Layer 2 of a small transformer language model trained on English Wikipedia (15 layers, counted from 0, width 128).
Take only the direct path to the model's output, skipping the later layers: a vector added to the residual stream pushes a token's score in proportion to its dot product with that token's output vector.

Output vectors of the tokens that the questions are about. A number n stands for (n - 128) times 0.0086.
"en": 178, 99, 132, 200, 160, 124, 156, 118, 159, 200, 159, 58, 120, 106, 122, 175, 114, 140, 124, 98, 108, 135, 90, 138, 142, 52, 138, 196, 131, 91, 173, 129, 140, 125, 136, 165, 178, 135, 114, 138, 73, 72, 147, 105, 113, 109, 146, 75, 137, 110, 110, 123, 115, 145, 126, 158, 146, 139, 95, 117, 153, 107, 109, 125, 110, 152, 83, 152, 169, 178, 109, 135, 130, 108, 116, 118, 120, 117, 130, 198, 110, 160, 88, 50, 152, 106, 171, 99, 127, 167, 189, 146, 182, 88, 100, 117, 72, 144, 91, 120, 106, 135, 80, 159, 119, 99, 81, 145, 158, 152, 151, 124, 81, 163, 96, 88, 137, 104, 76, 126, 103, 128, 150, 190, 145, 152, 160, 121
" |\n\n": 160, 157, 177, 162, 101, 182, 163, 150, 154, 90, 169, 201, 110, 141, 101, 133, 111, 162, 126, 138, 93, 117, 153, 150, 110, 150, 171, 150, 96, 194, 112, 168, 59, 162, 89, 154, 138, 62, 183, 96, 154, 59, 97, 115, 84, 135, 106, 135, 126, 126, 148, 128, 95, 124, 187, 136, 121, 90, 127, 128, 78, 83, 127, 88, 154, 189, 178, 116, 109, 119, 132, 83, 172, 142, 165, 132, 67, 92, 121, 123, 84, 60, 91, 167, 109, 137, 130, 121, 143, 132, 146, 173, 135, 124, 94, 67, 136, 184, 107, 177, 113, 150, 105, 79, 171, 145, 114, 86, 102, 147, 111, 123, 115, 168, 129, 135, 126, 131, 184, 105, 122, 128, 154, 134, 74, 132, 92, 104
" On": 79, 122, 91, 76, 139, 133, 184, 170, 98, 134, 120, 193, 132, 118, 121, 125, 160, 141, 94, 104, 145, 115, 122, 109, 127, 110, 105, 141, 131, 129, 165, 166, 143, 94, 140, 144, 113, 120, 165, 157, 161, 90, 107, 128, 121, 127, 135, 171, 112, 173, 118, 100, 134, 145, 123, 141, 162, 90, 141, 135, 83, 134, 79, 159, 150, 168, 144, 167, 127, 97, 93, 107, 155, 132, 147, 138, 147, 127, 136, 115, 134, 167, 122, 116, 141, 151, 92, 154, 165, 140, 63, 151, 172, 122, 94, 127, 188, 74, 113, 115, 125, 123, 83, 85, 132, 141, 62, 124, 134, 115, 127, 125, 178, 143, 125, 143, 94, 149, 134, 66, 118, 76, 172, 132, 139, 124, 146, 74
"ities": 147, 134, 86, 119, 165, 124, 120, 194, 112, 113, 129, 100, 129, 157, 143, 88, 32, 138, 153, 68, 100, 121, 104, 194, 168, 202, 105, 162, 28, 80, 155, 147, 170, 114, 183, 147, 97, 119, 191, 147, 113, 144, 108, 154, 137, 158, 155, 44, 77, 148, 139, 125, 123, 95, 169, 67, 58, 100, 116, 135, 87, 173, 86, 134, 123, 133, 80, 114, 147, 103, 159, 176, 140, 245, 140, 48, 71, 136, 180, 156, 38, 110, 176, 187, 113, 114, 146, 47, 138, 124, 80, 161, 150, 130, 161, 35, 105, 95, 50, 136, 109, 90, 211, 59, 100, 134, 118, 192, 104, 181, 175, 143, 205, 141, 133, 166, 97, 111, 157, 108, 142, 228, 182, 144, 63, 96, 154, 165
" |": 146, 141, 145, 177, 77, 130, 138, 94, 163, 147, 171, 185, 133, 151, 100, 99, 145, 108, 146, 119, 59, 125, 145, 114, 86, 162, 173, 122, 156, 163, 73, 115, 131, 154, 65, 136, 75, 145, 174, 83, 183, 140, 89, 91, 115, 117, 132, 196, 108, 144, 154, 166, 117, 141, 163, 137, 141, 124, 177, 105, 150, 72, 148, 93, 104, 197, 137, 111, 139, 95, 82, 105, 133, 74, 116, 133, 151, 94, 103, 145, 139, 99, 141, 133, 95, 116, 155, 123, 169, 119, 146, 171, 131, 126, 93, 89, 104, 162, 168, 131, 161, 141, 133, 122, 136, 130, 143, 117, 86, 175, 87, 149, 95, 150, 118, 87, 76, 115, 159, 134, 112, 111, 96, 141, 117, 131, 138, 117
"eral": 136, 163, 76, 147, 113, 165, 168, 174, 53, 76, 145, 127, 133, 66, 157, 132, 78, 114, 162, 131, 135, 125, 89, 221, 61, 131, 165, 170, 40, 51, 239, 93, 141, 155, 61, 161, 92, 148, 179, 85, 134, 158, 122, 160, 87, 75, 67, 130, 178, 186, 139, 87, 73, 104, 111, 147, 72, 142, 77, 188, 73, 114, 63, 159, 196, 102, 83, 152, 140, 187, 86, 197, 119, 145, 154, 55, 76, 73, 193, 83, 149, 59, 78, 167, 121, 176, 98, 129, 149, 130, 76, 95, 120, 137, 176, 192, 177, 37, 106, 143, 88, 185, 73, 159, 142, 131, 193, 103, 84, 179, 211, 154, 174, 90, 119, 111, 171, 164, 63, 98, 192, 198, 131, 131, 106, 183, 154, 138
"orth": 141, 90, 167, 136, 145, 111, 190, 111, 116, 39, 131, 142, 112, 105, 163, 94, 161, 147, 90, 97, 118, 121, 158, 109, 178, 140, 164, 140, 84, 158, 154, 190, 134, 149, 151, 117, 168, 194, 155, 186, 189, 147, 103, 163, 118, 168, 116, 122, 115, 153, 133, 108, 137, 117, 112, 106, 101, 86, 92, 69, 155, 152, 90, 90, 173, 117, 95, 107, 148, 112, 61, 203, 126, 113, 169, 23, 156, 91, 123, 122, 164, 167, 121, 126, 128, 147, 106, 141, 80, 137, 117, 113, 93, 156, 116, 138, 140, 119, 76, 112, 51, 155, 132, 75, 126, 168, 130, 116, 126, 105, 161, 128, 221, 87, 79, 111, 110, 175, 120, 96, 163, 173, 141, 144, 97, 191, 33, 136
"eng": 148, 45, 95, 163, 132, 135, 183, 155, 119, 119, 146, 197, 97, 126, 134, 73, 88, 121, 167, 159, 143, 140, 101, 158, 198, 16, 103, 236, 180, 102, 129, 128, 107, 131, 100, 147, 82, 73, 151, 143, 163, 104, 132, 121, 223, 148, 145, 96, 134, 131, 114, 104, 121, 122, 117, 80, 98, 112, 105, 199, 115, 139, 113, 161, 147, 86, 153, 144, 194, 170, 108, 100, 65, 137, 138, 153, 141, 95, 122, 88, 109, 60, 91, 136, 92, 147, 165, 145, 133, 154, 113, 122, 154, 99, 89, 151, 88, 173, 73, 167, 68, 126, 182, 150, 132, 125, 138, 121, 137, 144, 102, 149, 139, 134, 120, 194, 117, 96, 150, 140, 146, 142, 120, 105, 121, 162, 81, 72
"ou": 152, 138, 178, 160, 103, 145, 189, 170, 166, 143, 130, 78, 116, 18, 156, 126, 125, 83, 122, 146, 99, 134, 99, 135, 180, 42, 137, 157, 152, 135, 132, 109, 93, 155, 57, 153, 164, 125, 107, 125, 168, 131, 88, 162, 131, 127, 104, 142, 98, 159, 109, 182, 62, 135, 115, 126, 138, 108, 79, 150, 190, 131, 128, 136, 198, 133, 140, 162, 103, 155, 148, 112, 153, 159, 129, 134, 114, 189, 138, 124, 128, 96, 149, 83, 171, 109, 141, 159, 100, 151, 154, 105, 74, 97, 128, 100, 100, 126, 144, 143, 113, 109, 116, 114, 102, 130, 128, 141, 145, 151, 126, 118, 166, 79, 123, 134, 97, 92, 98, 79, 162, 65, 150, 118, 125, 145, 183, 94
"amily": 129, 53, 108, 156, 160, 185, 104, 136, 72, 47, 160, 173, 111, 117, 98, 75, 76, 121, 111, 76, 75, 128, 142, 151, 140, 155, 160, 202, 79, 125, 123, 120, 73, 170, 146, 120, 78, 109, 188, 233, 87, 97, 138, 170, 171, 152, 184, 58, 141, 164, 150, 126, 67, 124, 106, 174, 93, 110, 199, 209, 68, 118, 154, 122, 130, 113, 101, 125, 102, 105, 150, 216, 158, 121, 110, 92, 146, 79, 192, 135, 130, 129, 44, 112, 126, 103, 52, 129, 147, 135, 153, 160, 32, 109, 163, 128, 125, 93, 133, 124, 98, 195, 120, 146, 103, 120, 73, 143, 132, 88, 197, 152, 145, 36, 83, 165, 103, 208, 150, 113, 193, 138, 202, 225, 94, 168, 128, 94
"ague": 132, 142, 165, 115, 124, 180, 244, 110, 87, 41, 135, 109, 90, 122, 174, 136, 91, 121, 166, 106, 105, 127, 90, 137, 114, 111, 130, 175, 17, 123, 174, 190, 137, 110, 152, 179, 134, 119, 141, 170, 184, 73, 112, 142, 209, 120, 88, 46, 187, 116, 148, 143, 156, 129, 80, 152, 55, 107, 133, 178, 139, 109, 128, 178, 99, 158, 43, 114, 164, 168, 119, 111, 136, 146, 177, 158, 122, 186, 176, 99, 166, 189, 154, 186, 176, 124, 74, 134, 191, 128, 143, 83, 158, 146, 117, 17, 68, 102, 121, 150, 53, 152, 173, 144, 84, 133, 118, 124, 78, 67, 164, 172, 132, 85, 103, 74, 119, 129, 75, 116, 163, 144, 83, 174, 133, 177, 44, 31
"ubl": 140, 75, 96, 68, 83, 167, 161, 103, 193, 158, 125, 161, 114, 143, 144, 82, 75, 143, 96, 133, 103, 132, 88, 185, 168, 146, 179, 130, 151, 155, 129, 130, 106, 89, 204, 167, 88, 133, 118, 176, 133, 96, 171, 157, 190, 193, 86, 92, 203, 141, 111, 154, 62, 134, 133, 124, 104, 82, 110, 86, 156, 110, 89, 129, 181, 142, 101, 172, 60, 114, 152, 143, 148, 139, 108, 61, 97, 69, 183, 132, 97, 118, 115, 151, 116, 249, 99, 153, 158, 182, 115, 72, 148, 122, 105, 201, 172, 179, 118, 133, 91, 117, 83, 118, 165, 133, 75, 137, 73, 59, 121, 128, 225, 110, 149, 168, 16, 119, 138, 16, 174, 139, 193, 139, 124, 136, 33, 121
"ame": 122, 132, 165, 146, 165, 185, 179, 94, 9, 56, 143, 160, 120, 62, 142, 167, 82, 123, 114, 77, 67, 129, 152, 136, 149, 130, 86, 134, 78, 97, 199, 119, 141, 149, 188, 100, 132, 152, 161, 124, 149, 113, 68, 88, 131, 182, 84, 166, 118, 150, 124, 165, 56, 119, 131, 148, 131, 115, 164, 167, 122, 164, 122, 174, 119, 139, 59, 89, 144, 150, 80, 122, 187, 178, 64, 51, 99, 150, 157, 157, 159, 103, 145, 84, 154, 91, 108, 165, 158, 137, 155, 56, 85, 191, 119, 101, 107, 32, 103, 139, 120, 201, 131, 136, 174, 169, 93, 198, 68, 99, 93, 169, 209, 157, 150, 85, 115, 158, 144, 78, 207, 114, 113, 171, 98, 91, 119, 167
"ear": 149, 74, 86, 135, 159, 148, 157, 161, 165, 82, 145, 126, 129, 84, 142, 160, 140, 115, 137, 154, 124, 130, 154, 140, 176, 32, 131, 138, 131, 83, 125, 98, 120, 160, 101, 120, 129, 185, 120, 157, 138, 127, 116, 133, 175, 190, 116, 157, 155, 203, 133, 175, 113, 125, 119, 73, 144, 116, 118, 125, 134, 152, 170, 162, 104, 143, 104, 126, 58, 102, 62, 148, 204, 149, 114, 101, 110, 161, 133, 126, 176, 173, 166, 86, 130, 109, 117, 134, 136, 168, 125, 75, 90, 162, 76, 125, 145, 113, 99, 186, 83, 114, 120, 112, 160, 166, 128, 116, 103, 100, 176, 58, 198, 92, 111, 145, 148, 131, 75, 22, 202, 122, 103, 78, 69, 134, 52, 161
"–": 175, 157, 113, 144, 152, 136, 160, 137, 109, 140, 91, 178, 111, 165, 121, 190, 142, 118, 157, 124, 111, 134, 101, 96, 74, 179, 159, 140, 120, 134, 97, 164, 143, 68, 111, 127, 135, 109, 169, 113, 88, 141, 134, 175, 115, 118, 150, 111, 135, 82, 139, 96, 156, 121, 180, 125, 100, 107, 157, 114, 83, 122, 147, 116, 107, 187, 157, 98, 113, 103, 139, 99, 73, 108, 108, 112, 132, 145, 119, 150, 156, 106, 175, 84, 126, 149, 104, 154, 99, 165, 59, 140, 98, 139, 139, 126, 155, 139, 129, 103, 121, 83, 92, 173, 153, 135, 137, 158, 106, 137, 182, 131, 125, 130, 140, 79, 119, 147, 163, 156, 94, 153, 92, 128, 137, 115, 91, 98
"ign": 156, 56, 141, 89, 169, 137, 134, 188, 161, 126, 113, 138, 105, 96, 155, 120, 104, 77, 86, 52, 161, 124, 106, 182, 133, 69, 159, 185, 105, 104, 83, 138, 170, 129, 116, 125, 102, 69, 123, 184, 134, 145, 110, 105, 146, 165, 133, 117, 82, 201, 126, 140, 142, 119, 101, 78, 105, 151, 165, 125, 137, 162, 111, 207, 111, 155, 134, 144, 141, 185, 154, 77, 184, 207, 169, 75, 128, 92, 132, 149, 127, 85, 95, 154, 141, 155, 160, 122, 151, 157, 172, 70, 130, 84, 154, 133, 142, 52, 125, 139, 101, 123, 160, 133, 132, 129, 116, 166, 150, 149, 150, 108, 93, 93, 115, 95, 133, 74, 186, 117, 91, 101, 88, 98, 129, 181, 26, 191

Each question shows what one neuron of this layer's MLP adds at an activation of 1. A number n stands for (n - 128) times 0.004.

n473: 170, 154, 98, 155, 86, 129, 118, 130, 110, 110, 145, 94, 156, 141, 120, 133, 129, 180, 159, 150, 144, 153, 155, 163, 156, 147, 94, 115, 147, 151, 141, 101, 136, 133, 162, 87, 69, 119, 133, 115, 105, 128, 121, 87, 108, 93, 78, 168, 112, 132, 152, 114, 152, 153, 132, 105, 95, 105, 136, 179, 190, 96, 65, 123, 138, 156, 111, 116, 143, 145, 121, 134, 147, 97, 125, 149, 151, 141, 130, 92, 155, 123, 138, 123, 143, 133, 121, 84, 177, 140, 176, 126, 114, 90, 141, 161, 168, 77, 123, 150, 141, 123, 115, 118, 127, 165, 144, 98, 106, 117, 103, 138, 86, 104, 124, 125, 141, 143, 167, 124, 149, 114, 112, 104, 118, 94, 159, 91
Which three tokens does it push up most, strongest first? "eral", " |", "ame"

n189: 101, 134, 171, 158, 134, 142, 104, 121, 114, 108, 101, 141, 181, 48, 119, 118, 109, 118, 98, 166, 138, 144, 71, 122, 152, 135, 157, 84, 162, 102, 218, 151, 148, 93, 142, 152, 149, 149, 115, 106, 102, 183, 147, 185, 90, 135, 125, 109, 130, 121, 108, 127, 150, 138, 117, 143, 115, 114, 152, 184, 150, 86, 94, 97, 146, 151, 122, 131, 94, 84, 122, 80, 150, 100, 159, 120, 163, 55, 117, 181, 151, 99, 131, 155, 159, 94, 129, 106, 116, 145, 121, 128, 136, 125, 137, 84, 109, 132, 185, 158, 138, 117, 135, 124, 93, 157, 88, 135, 143, 147, 160, 147, 148, 132, 117, 139, 119, 153, 160, 103, 121, 80, 117, 97, 166, 117, 147, 92
Which of these tokens does it push down most? "eng"

n471: 138, 155, 96, 132, 95, 103, 133, 113, 140, 121, 126, 117, 127, 115, 124, 117, 101, 133, 131, 149, 141, 135, 98, 89, 154, 131, 115, 127, 144, 184, 128, 100, 120, 80, 116, 138, 113, 126, 157, 122, 138, 141, 163, 123, 72, 109, 98, 100, 136, 115, 90, 98, 160, 140, 94, 128, 96, 132, 134, 134, 149, 141, 159, 136, 97, 122, 198, 139, 172, 137, 93, 140, 132, 126, 115, 98, 111, 140, 131, 120, 92, 86, 121, 184, 129, 161, 105, 130, 123, 150, 91, 122, 140, 108, 74, 179, 96, 150, 130, 124, 114, 148, 167, 145, 106, 147, 203, 132, 148, 93, 121, 124, 124, 118, 113, 147, 121, 178, 131, 91, 147, 179, 120, 129, 168, 111, 141, 154
Which of these tokens does it push up most? "eng"

n466: 127, 104, 95, 171, 122, 119, 137, 144, 140, 135, 127, 149, 104, 148, 145, 110, 112, 123, 124, 98, 135, 95, 120, 124, 132, 109, 133, 143, 98, 138, 122, 116, 79, 86, 153, 159, 96, 133, 114, 135, 165, 128, 107, 119, 131, 148, 101, 67, 130, 156, 105, 57, 117, 118, 129, 114, 124, 133, 98, 110, 100, 123, 111, 125, 117, 117, 140, 102, 76, 116, 109, 154, 134, 131, 182, 170, 150, 135, 174, 104, 143, 133, 138, 139, 140, 147, 156, 159, 157, 123, 127, 62, 147, 136, 135, 127, 118, 145, 133, 142, 110, 132, 140, 157, 135, 142, 153, 141, 139, 120, 117, 117, 171, 153, 142, 117, 120, 160, 129, 102, 118, 145, 152, 129, 155, 116, 146, 134
Which of these tokens does it push up most? "ubl"

n395: 175, 119, 133, 78, 134, 157, 112, 67, 103, 114, 144, 154, 139, 226, 138, 150, 202, 156, 103, 124, 114, 122, 115, 176, 131, 151, 119, 166, 145, 198, 104, 99, 85, 124, 123, 118, 155, 88, 118, 143, 163, 126, 106, 117, 154, 138, 107, 94, 173, 151, 141, 127, 208, 91, 122, 164, 144, 83, 111, 118, 86, 112, 85, 83, 155, 126, 113, 130, 124, 107, 129, 158, 114, 133, 114, 92, 133, 136, 109, 114, 118, 141, 157, 111, 105, 149, 98, 156, 151, 151, 122, 160, 151, 96, 120, 119, 95, 164, 122, 179, 120, 65, 176, 119, 131, 102, 154, 122, 125, 126, 78, 111, 102, 116, 126, 175, 172, 140, 141, 78, 134, 174, 68, 107, 176, 50, 129, 93
Which of these tokens does it push down most? "eral"

n214: 150, 117, 119, 107, 75, 197, 197, 133, 104, 131, 129, 111, 110, 121, 138, 106, 146, 145, 161, 138, 142, 157, 69, 132, 166, 152, 153, 161, 148, 114, 95, 96, 163, 149, 102, 133, 116, 92, 79, 127, 129, 119, 117, 115, 133, 103, 111, 162, 150, 123, 128, 228, 84, 246, 156, 79, 139, 134, 77, 117, 82, 92, 115, 141, 125, 103, 150, 119, 150, 117, 98, 127, 72, 120, 118, 157, 145, 83, 80, 178, 109, 179, 90, 94, 127, 84, 95, 153, 140, 175, 133, 169, 136, 180, 135, 101, 71, 201, 72, 135, 103, 111, 143, 114, 141, 84, 99, 207, 157, 110, 115, 88, 115, 99, 151, 149, 190, 166, 89, 118, 126, 134, 95, 124, 128, 197, 103, 163
Which two tokens does it push up most, strongest first? "eng", "en"

n353: 120, 117, 134, 115, 139, 117, 153, 116, 111, 121, 89, 100, 208, 151, 82, 166, 89, 96, 136, 157, 101, 158, 184, 162, 134, 119, 179, 135, 74, 94, 158, 164, 157, 124, 122, 113, 131, 131, 106, 62, 93, 136, 120, 162, 107, 114, 139, 163, 89, 153, 133, 103, 155, 177, 133, 119, 97, 95, 115, 165, 168, 101, 133, 161, 110, 170, 142, 146, 159, 148, 134, 80, 104, 132, 187, 156, 137, 122, 129, 127, 134, 96, 150, 105, 98, 94, 117, 163, 78, 135, 95, 145, 148, 125, 150, 59, 108, 169, 188, 94, 131, 86, 129, 121, 167, 151, 127, 103, 166, 190, 120, 101, 129, 139, 52, 90, 104, 86, 120, 134, 137, 149, 118, 119, 143, 135, 139, 124
Which of these tokens does it push up most? "–"

n420: 192, 116, 180, 111, 54, 152, 109, 118, 150, 150, 176, 150, 76, 146, 163, 125, 178, 118, 156, 135, 135, 130, 123, 147, 93, 136, 60, 118, 97, 165, 125, 103, 175, 158, 107, 151, 134, 179, 100, 121, 107, 117, 117, 145, 112, 116, 162, 78, 150, 133, 126, 86, 217, 137, 80, 155, 92, 94, 132, 153, 116, 146, 117, 109, 133, 90, 92, 157, 112, 141, 132, 108, 143, 99, 198, 102, 108, 101, 75, 133, 193, 131, 100, 142, 123, 133, 127, 177, 102, 69, 142, 127, 105, 116, 139, 102, 124, 186, 127, 145, 99, 131, 122, 129, 132, 140, 58, 98, 180, 84, 130, 100, 103, 126, 99, 132, 120, 135, 177, 185, 148, 160, 131, 97, 105, 95, 170, 173
Which of these tokens does it push down most? "ame"

n36: 106, 111, 150, 146, 137, 124, 118, 158, 104, 133, 62, 132, 128, 53, 123, 136, 171, 208, 170, 141, 135, 88, 94, 89, 135, 155, 121, 137, 145, 136, 86, 187, 155, 107, 133, 122, 169, 128, 112, 122, 144, 109, 109, 131, 108, 137, 123, 155, 73, 147, 96, 139, 168, 154, 172, 131, 162, 149, 156, 61, 96, 151, 142, 131, 125, 117, 91, 125, 162, 114, 136, 146, 131, 113, 117, 151, 143, 160, 115, 140, 103, 102, 111, 156, 97, 108, 112, 114, 127, 124, 126, 117, 161, 126, 119, 104, 123, 86, 139, 146, 175, 139, 150, 119, 165, 127, 126, 158, 132, 189, 99, 145, 76, 115, 111, 144, 108, 136, 149, 116, 131, 92, 142, 71, 138, 173, 130, 46
Which of these tokens does it push up most? " On"

n444: 108, 130, 115, 126, 144, 132, 180, 107, 85, 99, 119, 113, 136, 152, 115, 180, 139, 121, 116, 114, 132, 194, 137, 136, 161, 110, 123, 121, 205, 136, 136, 121, 114, 142, 156, 148, 109, 98, 171, 154, 127, 133, 93, 111, 121, 170, 95, 88, 134, 105, 165, 157, 128, 141, 116, 121, 136, 150, 134, 144, 42, 60, 130, 181, 105, 147, 144, 86, 69, 192, 145, 129, 194, 140, 161, 61, 111, 124, 69, 92, 190, 161, 66, 91, 130, 139, 113, 92, 147, 152, 128, 150, 113, 149, 162, 168, 159, 168, 151, 100, 79, 64, 109, 106, 144, 98, 160, 98, 126, 117, 194, 120, 139, 147, 146, 152, 109, 109, 90, 110, 133, 161, 132, 67, 148, 139, 99, 113
Which two tokens does it push up most, strongest first? "ear", "ubl"

n501: 133, 106, 155, 163, 157, 128, 112, 147, 135, 150, 152, 163, 116, 138, 121, 117, 90, 174, 114, 156, 80, 123, 139, 93, 120, 97, 111, 142, 135, 175, 110, 142, 160, 140, 103, 167, 130, 164, 130, 153, 134, 161, 161, 106, 140, 151, 110, 123, 153, 149, 141, 188, 81, 108, 53, 92, 92, 110, 123, 105, 142, 118, 151, 107, 153, 113, 116, 145, 144, 145, 152, 128, 184, 70, 88, 105, 106, 180, 108, 153, 126, 116, 126, 108, 174, 118, 112, 81, 102, 104, 135, 108, 123, 145, 148, 115, 181, 115, 135, 122, 160, 188, 141, 112, 86, 73, 127, 87, 108, 63, 114, 113, 115, 179, 105, 115, 90, 171, 157, 168, 115, 144, 124, 168, 126, 152, 124, 91
Which of these tokens does it push up most? "amily"

n489: 140, 168, 114, 90, 98, 166, 90, 130, 140, 108, 130, 97, 112, 99, 160, 97, 158, 110, 174, 84, 76, 106, 143, 149, 109, 151, 131, 114, 132, 108, 152, 80, 95, 165, 121, 117, 126, 137, 124, 106, 146, 118, 123, 132, 143, 94, 166, 89, 134, 115, 114, 120, 161, 134, 75, 134, 149, 155, 119, 169, 136, 105, 124, 166, 133, 119, 128, 112, 159, 131, 152, 180, 110, 96, 102, 92, 143, 165, 163, 112, 114, 117, 159, 119, 174, 150, 105, 82, 171, 121, 105, 97, 132, 149, 155, 124, 107, 117, 142, 117, 151, 200, 94, 152, 120, 119, 105, 106, 121, 176, 103, 188, 145, 142, 163, 151, 111, 136, 138, 106, 101, 89, 118, 126, 92, 140, 131, 116
Which of these tokens does it push up most? "eral"

n442: 131, 111, 175, 164, 133, 144, 140, 114, 128, 147, 122, 104, 143, 37, 133, 134, 109, 125, 125, 125, 131, 146, 110, 127, 114, 161, 115, 144, 183, 153, 128, 162, 154, 165, 178, 106, 85, 80, 96, 101, 146, 149, 113, 132, 112, 69, 121, 104, 103, 125, 185, 108, 171, 112, 130, 74, 129, 104, 156, 126, 93, 152, 134, 115, 72, 138, 161, 156, 116, 164, 138, 182, 113, 81, 172, 167, 137, 114, 107, 119, 134, 159, 146, 190, 127, 115, 105, 109, 121, 129, 127, 164, 131, 103, 96, 75, 125, 139, 155, 134, 70, 87, 167, 197, 118, 139, 109, 108, 127, 159, 94, 131, 151, 102, 81, 178, 149, 63, 126, 114, 100, 155, 88, 131, 141, 140, 93, 140
Which of these tokens does it push down most? "ame"

n21: 158, 105, 186, 148, 150, 132, 149, 182, 156, 109, 107, 129, 99, 177, 119, 159, 129, 131, 173, 165, 132, 59, 114, 134, 143, 140, 122, 166, 158, 190, 133, 162, 148, 94, 137, 85, 121, 115, 138, 128, 94, 135, 104, 109, 106, 166, 82, 122, 129, 72, 132, 110, 124, 134, 202, 94, 90, 102, 96, 143, 100, 108, 101, 102, 123, 110, 131, 101, 146, 133, 129, 109, 120, 146, 153, 70, 140, 112, 126, 103, 137, 148, 130, 89, 162, 157, 122, 118, 155, 184, 121, 166, 129, 123, 119, 126, 140, 158, 121, 132, 119, 96, 74, 120, 144, 111, 146, 169, 152, 126, 129, 109, 145, 121, 88, 103, 155, 146, 120, 156, 103, 166, 124, 126, 142, 92, 94, 91
Which two tokens does it push up most, strongest first? "–", " |\n\n"

n38: 160, 103, 108, 138, 85, 148, 181, 140, 151, 142, 137, 159, 115, 166, 80, 165, 109, 109, 136, 105, 118, 112, 89, 89, 152, 116, 98, 189, 131, 108, 135, 147, 145, 164, 74, 97, 120, 93, 159, 102, 115, 131, 128, 153, 126, 115, 167, 73, 77, 156, 140, 128, 86, 95, 129, 109, 97, 169, 121, 130, 111, 108, 157, 168, 112, 127, 135, 124, 183, 148, 93, 138, 124, 139, 172, 182, 118, 145, 121, 103, 138, 124, 111, 130, 105, 79, 99, 136, 132, 178, 157, 111, 144, 101, 149, 124, 111, 161, 149, 167, 116, 96, 132, 122, 67, 84, 122, 151, 91, 97, 152, 82, 116, 139, 163, 111, 94, 102, 136, 186, 144, 146, 178, 144, 153, 160, 136, 129
Which of these tokens does it push up most? "eng"

n401: 112, 117, 136, 122, 161, 146, 111, 126, 129, 121, 133, 147, 195, 175, 116, 94, 119, 143, 129, 130, 76, 166, 145, 146, 118, 165, 179, 159, 117, 167, 137, 121, 153, 116, 111, 117, 99, 106, 142, 110, 124, 156, 116, 163, 156, 108, 121, 180, 121, 150, 95, 132, 126, 153, 140, 146, 111, 127, 113, 120, 105, 123, 59, 124, 115, 114, 132, 98, 129, 139, 179, 98, 114, 102, 139, 153, 145, 91, 119, 123, 131, 144, 178, 71, 102, 149, 116, 156, 120, 136, 134, 163, 114, 155, 110, 143, 166, 182, 152, 103, 77, 101, 107, 132, 116, 120, 122, 122, 139, 135, 144, 136, 125, 107, 75, 136, 160, 136, 121, 121, 110, 151, 82, 82, 113, 99, 134, 97
Which of these tokens does it push down most? "ame"

n182: 106, 133, 136, 142, 155, 132, 105, 152, 133, 148, 82, 130, 90, 131, 116, 152, 152, 137, 128, 126, 144, 103, 140, 106, 102, 71, 137, 139, 101, 140, 116, 171, 169, 126, 116, 130, 119, 123, 166, 167, 126, 128, 109, 128, 110, 143, 146, 160, 157, 107, 103, 91, 68, 143, 147, 155, 151, 137, 105, 119, 164, 123, 136, 114, 178, 148, 200, 128, 118, 159, 46, 115, 104, 135, 111, 131, 149, 145, 117, 111, 116, 107, 138, 163, 149, 94, 105, 153, 171, 156, 161, 115, 72, 141, 148, 140, 132, 91, 127, 101, 97, 182, 166, 108, 115, 88, 128, 176, 79, 143, 159, 101, 146, 102, 155, 91, 68, 130, 170, 92, 131, 139, 87, 106, 68, 111, 138, 148
Which of these tokens does it push down most? "en"

n431: 147, 93, 164, 151, 123, 130, 155, 111, 163, 99, 140, 144, 106, 108, 120, 84, 155, 109, 132, 121, 145, 120, 109, 162, 101, 153, 120, 156, 109, 141, 106, 114, 115, 171, 92, 147, 105, 150, 126, 159, 156, 128, 128, 145, 89, 119, 156, 124, 195, 144, 84, 164, 126, 135, 88, 167, 131, 137, 133, 131, 90, 116, 90, 151, 165, 94, 66, 116, 125, 154, 175, 120, 110, 144, 181, 176, 141, 115, 147, 89, 91, 115, 63, 109, 101, 82, 146, 154, 106, 78, 95, 103, 107, 147, 129, 65, 160, 161, 128, 164, 147, 133, 102, 143, 137, 101, 111, 139, 140, 131, 118, 154, 123, 133, 136, 155, 118, 83, 133, 125, 179, 156, 153, 142, 118, 122, 113, 164
Which of these tokens does it push down most? "–"

n360: 142, 136, 129, 149, 136, 121, 100, 133, 97, 89, 141, 94, 89, 111, 107, 121, 140, 127, 132, 146, 165, 120, 117, 86, 134, 90, 134, 139, 152, 121, 109, 165, 99, 130, 141, 145, 105, 68, 120, 154, 137, 74, 129, 101, 152, 134, 134, 137, 165, 125, 116, 95, 123, 176, 137, 156, 153, 183, 129, 127, 150, 134, 124, 140, 131, 96, 125, 115, 125, 125, 112, 135, 110, 127, 101, 167, 137, 101, 105, 113, 112, 132, 101, 177, 94, 164, 124, 108, 159, 139, 135, 90, 150, 180, 118, 138, 120, 156, 138, 88, 79, 102, 139, 117, 131, 170, 135, 152, 125, 110, 156, 116, 145, 121, 111, 128, 153, 185, 89, 126, 127, 118, 169, 129, 138, 136, 131, 98
Which three tokens does it push up most, strongest first? "eng", "ague", "amily"

n52: 147, 90, 80, 138, 183, 114, 128, 107, 167, 113, 95, 159, 153, 156, 154, 136, 178, 120, 120, 121, 152, 153, 98, 118, 164, 95, 130, 96, 130, 153, 134, 119, 124, 97, 111, 147, 130, 115, 82, 108, 111, 110, 146, 115, 133, 107, 78, 96, 174, 123, 145, 79, 155, 119, 161, 125, 156, 160, 168, 146, 79, 122, 121, 162, 123, 134, 146, 115, 151, 148, 141, 106, 84, 99, 196, 142, 126, 111, 153, 137, 85, 107, 138, 82, 105, 135, 148, 129, 121, 155, 138, 117, 81, 167, 113, 102, 73, 134, 156, 119, 122, 120, 126, 142, 107, 115, 139, 84, 150, 168, 137, 164, 189, 119, 93, 144, 113, 163, 133, 81, 109, 132, 114, 129, 142, 136, 114, 162
Which of these tokens does it push up most? "eng"

n62: 134, 125, 50, 164, 137, 59, 148, 129, 159, 110, 128, 123, 67, 114, 152, 134, 129, 144, 125, 123, 115, 99, 138, 134, 92, 116, 109, 154, 126, 108, 74, 144, 113, 165, 171, 168, 101, 118, 111, 112, 163, 143, 89, 132, 135, 182, 144, 119, 142, 92, 125, 134, 102, 111, 101, 119, 181, 124, 127, 93, 104, 83, 177, 97, 105, 91, 171, 106, 90, 186, 157, 172, 146, 103, 170, 77, 115, 173, 117, 90, 123, 131, 137, 131, 183, 50, 156, 126, 98, 114, 111, 83, 140, 123, 146, 158, 131, 160, 80, 125, 100, 166, 128, 140, 144, 99, 114, 124, 115, 128, 162, 146, 132, 162, 142, 169, 150, 134, 135, 175, 160, 148, 153, 142, 140, 122, 140, 93
Which of these tokens does it push down most? " On"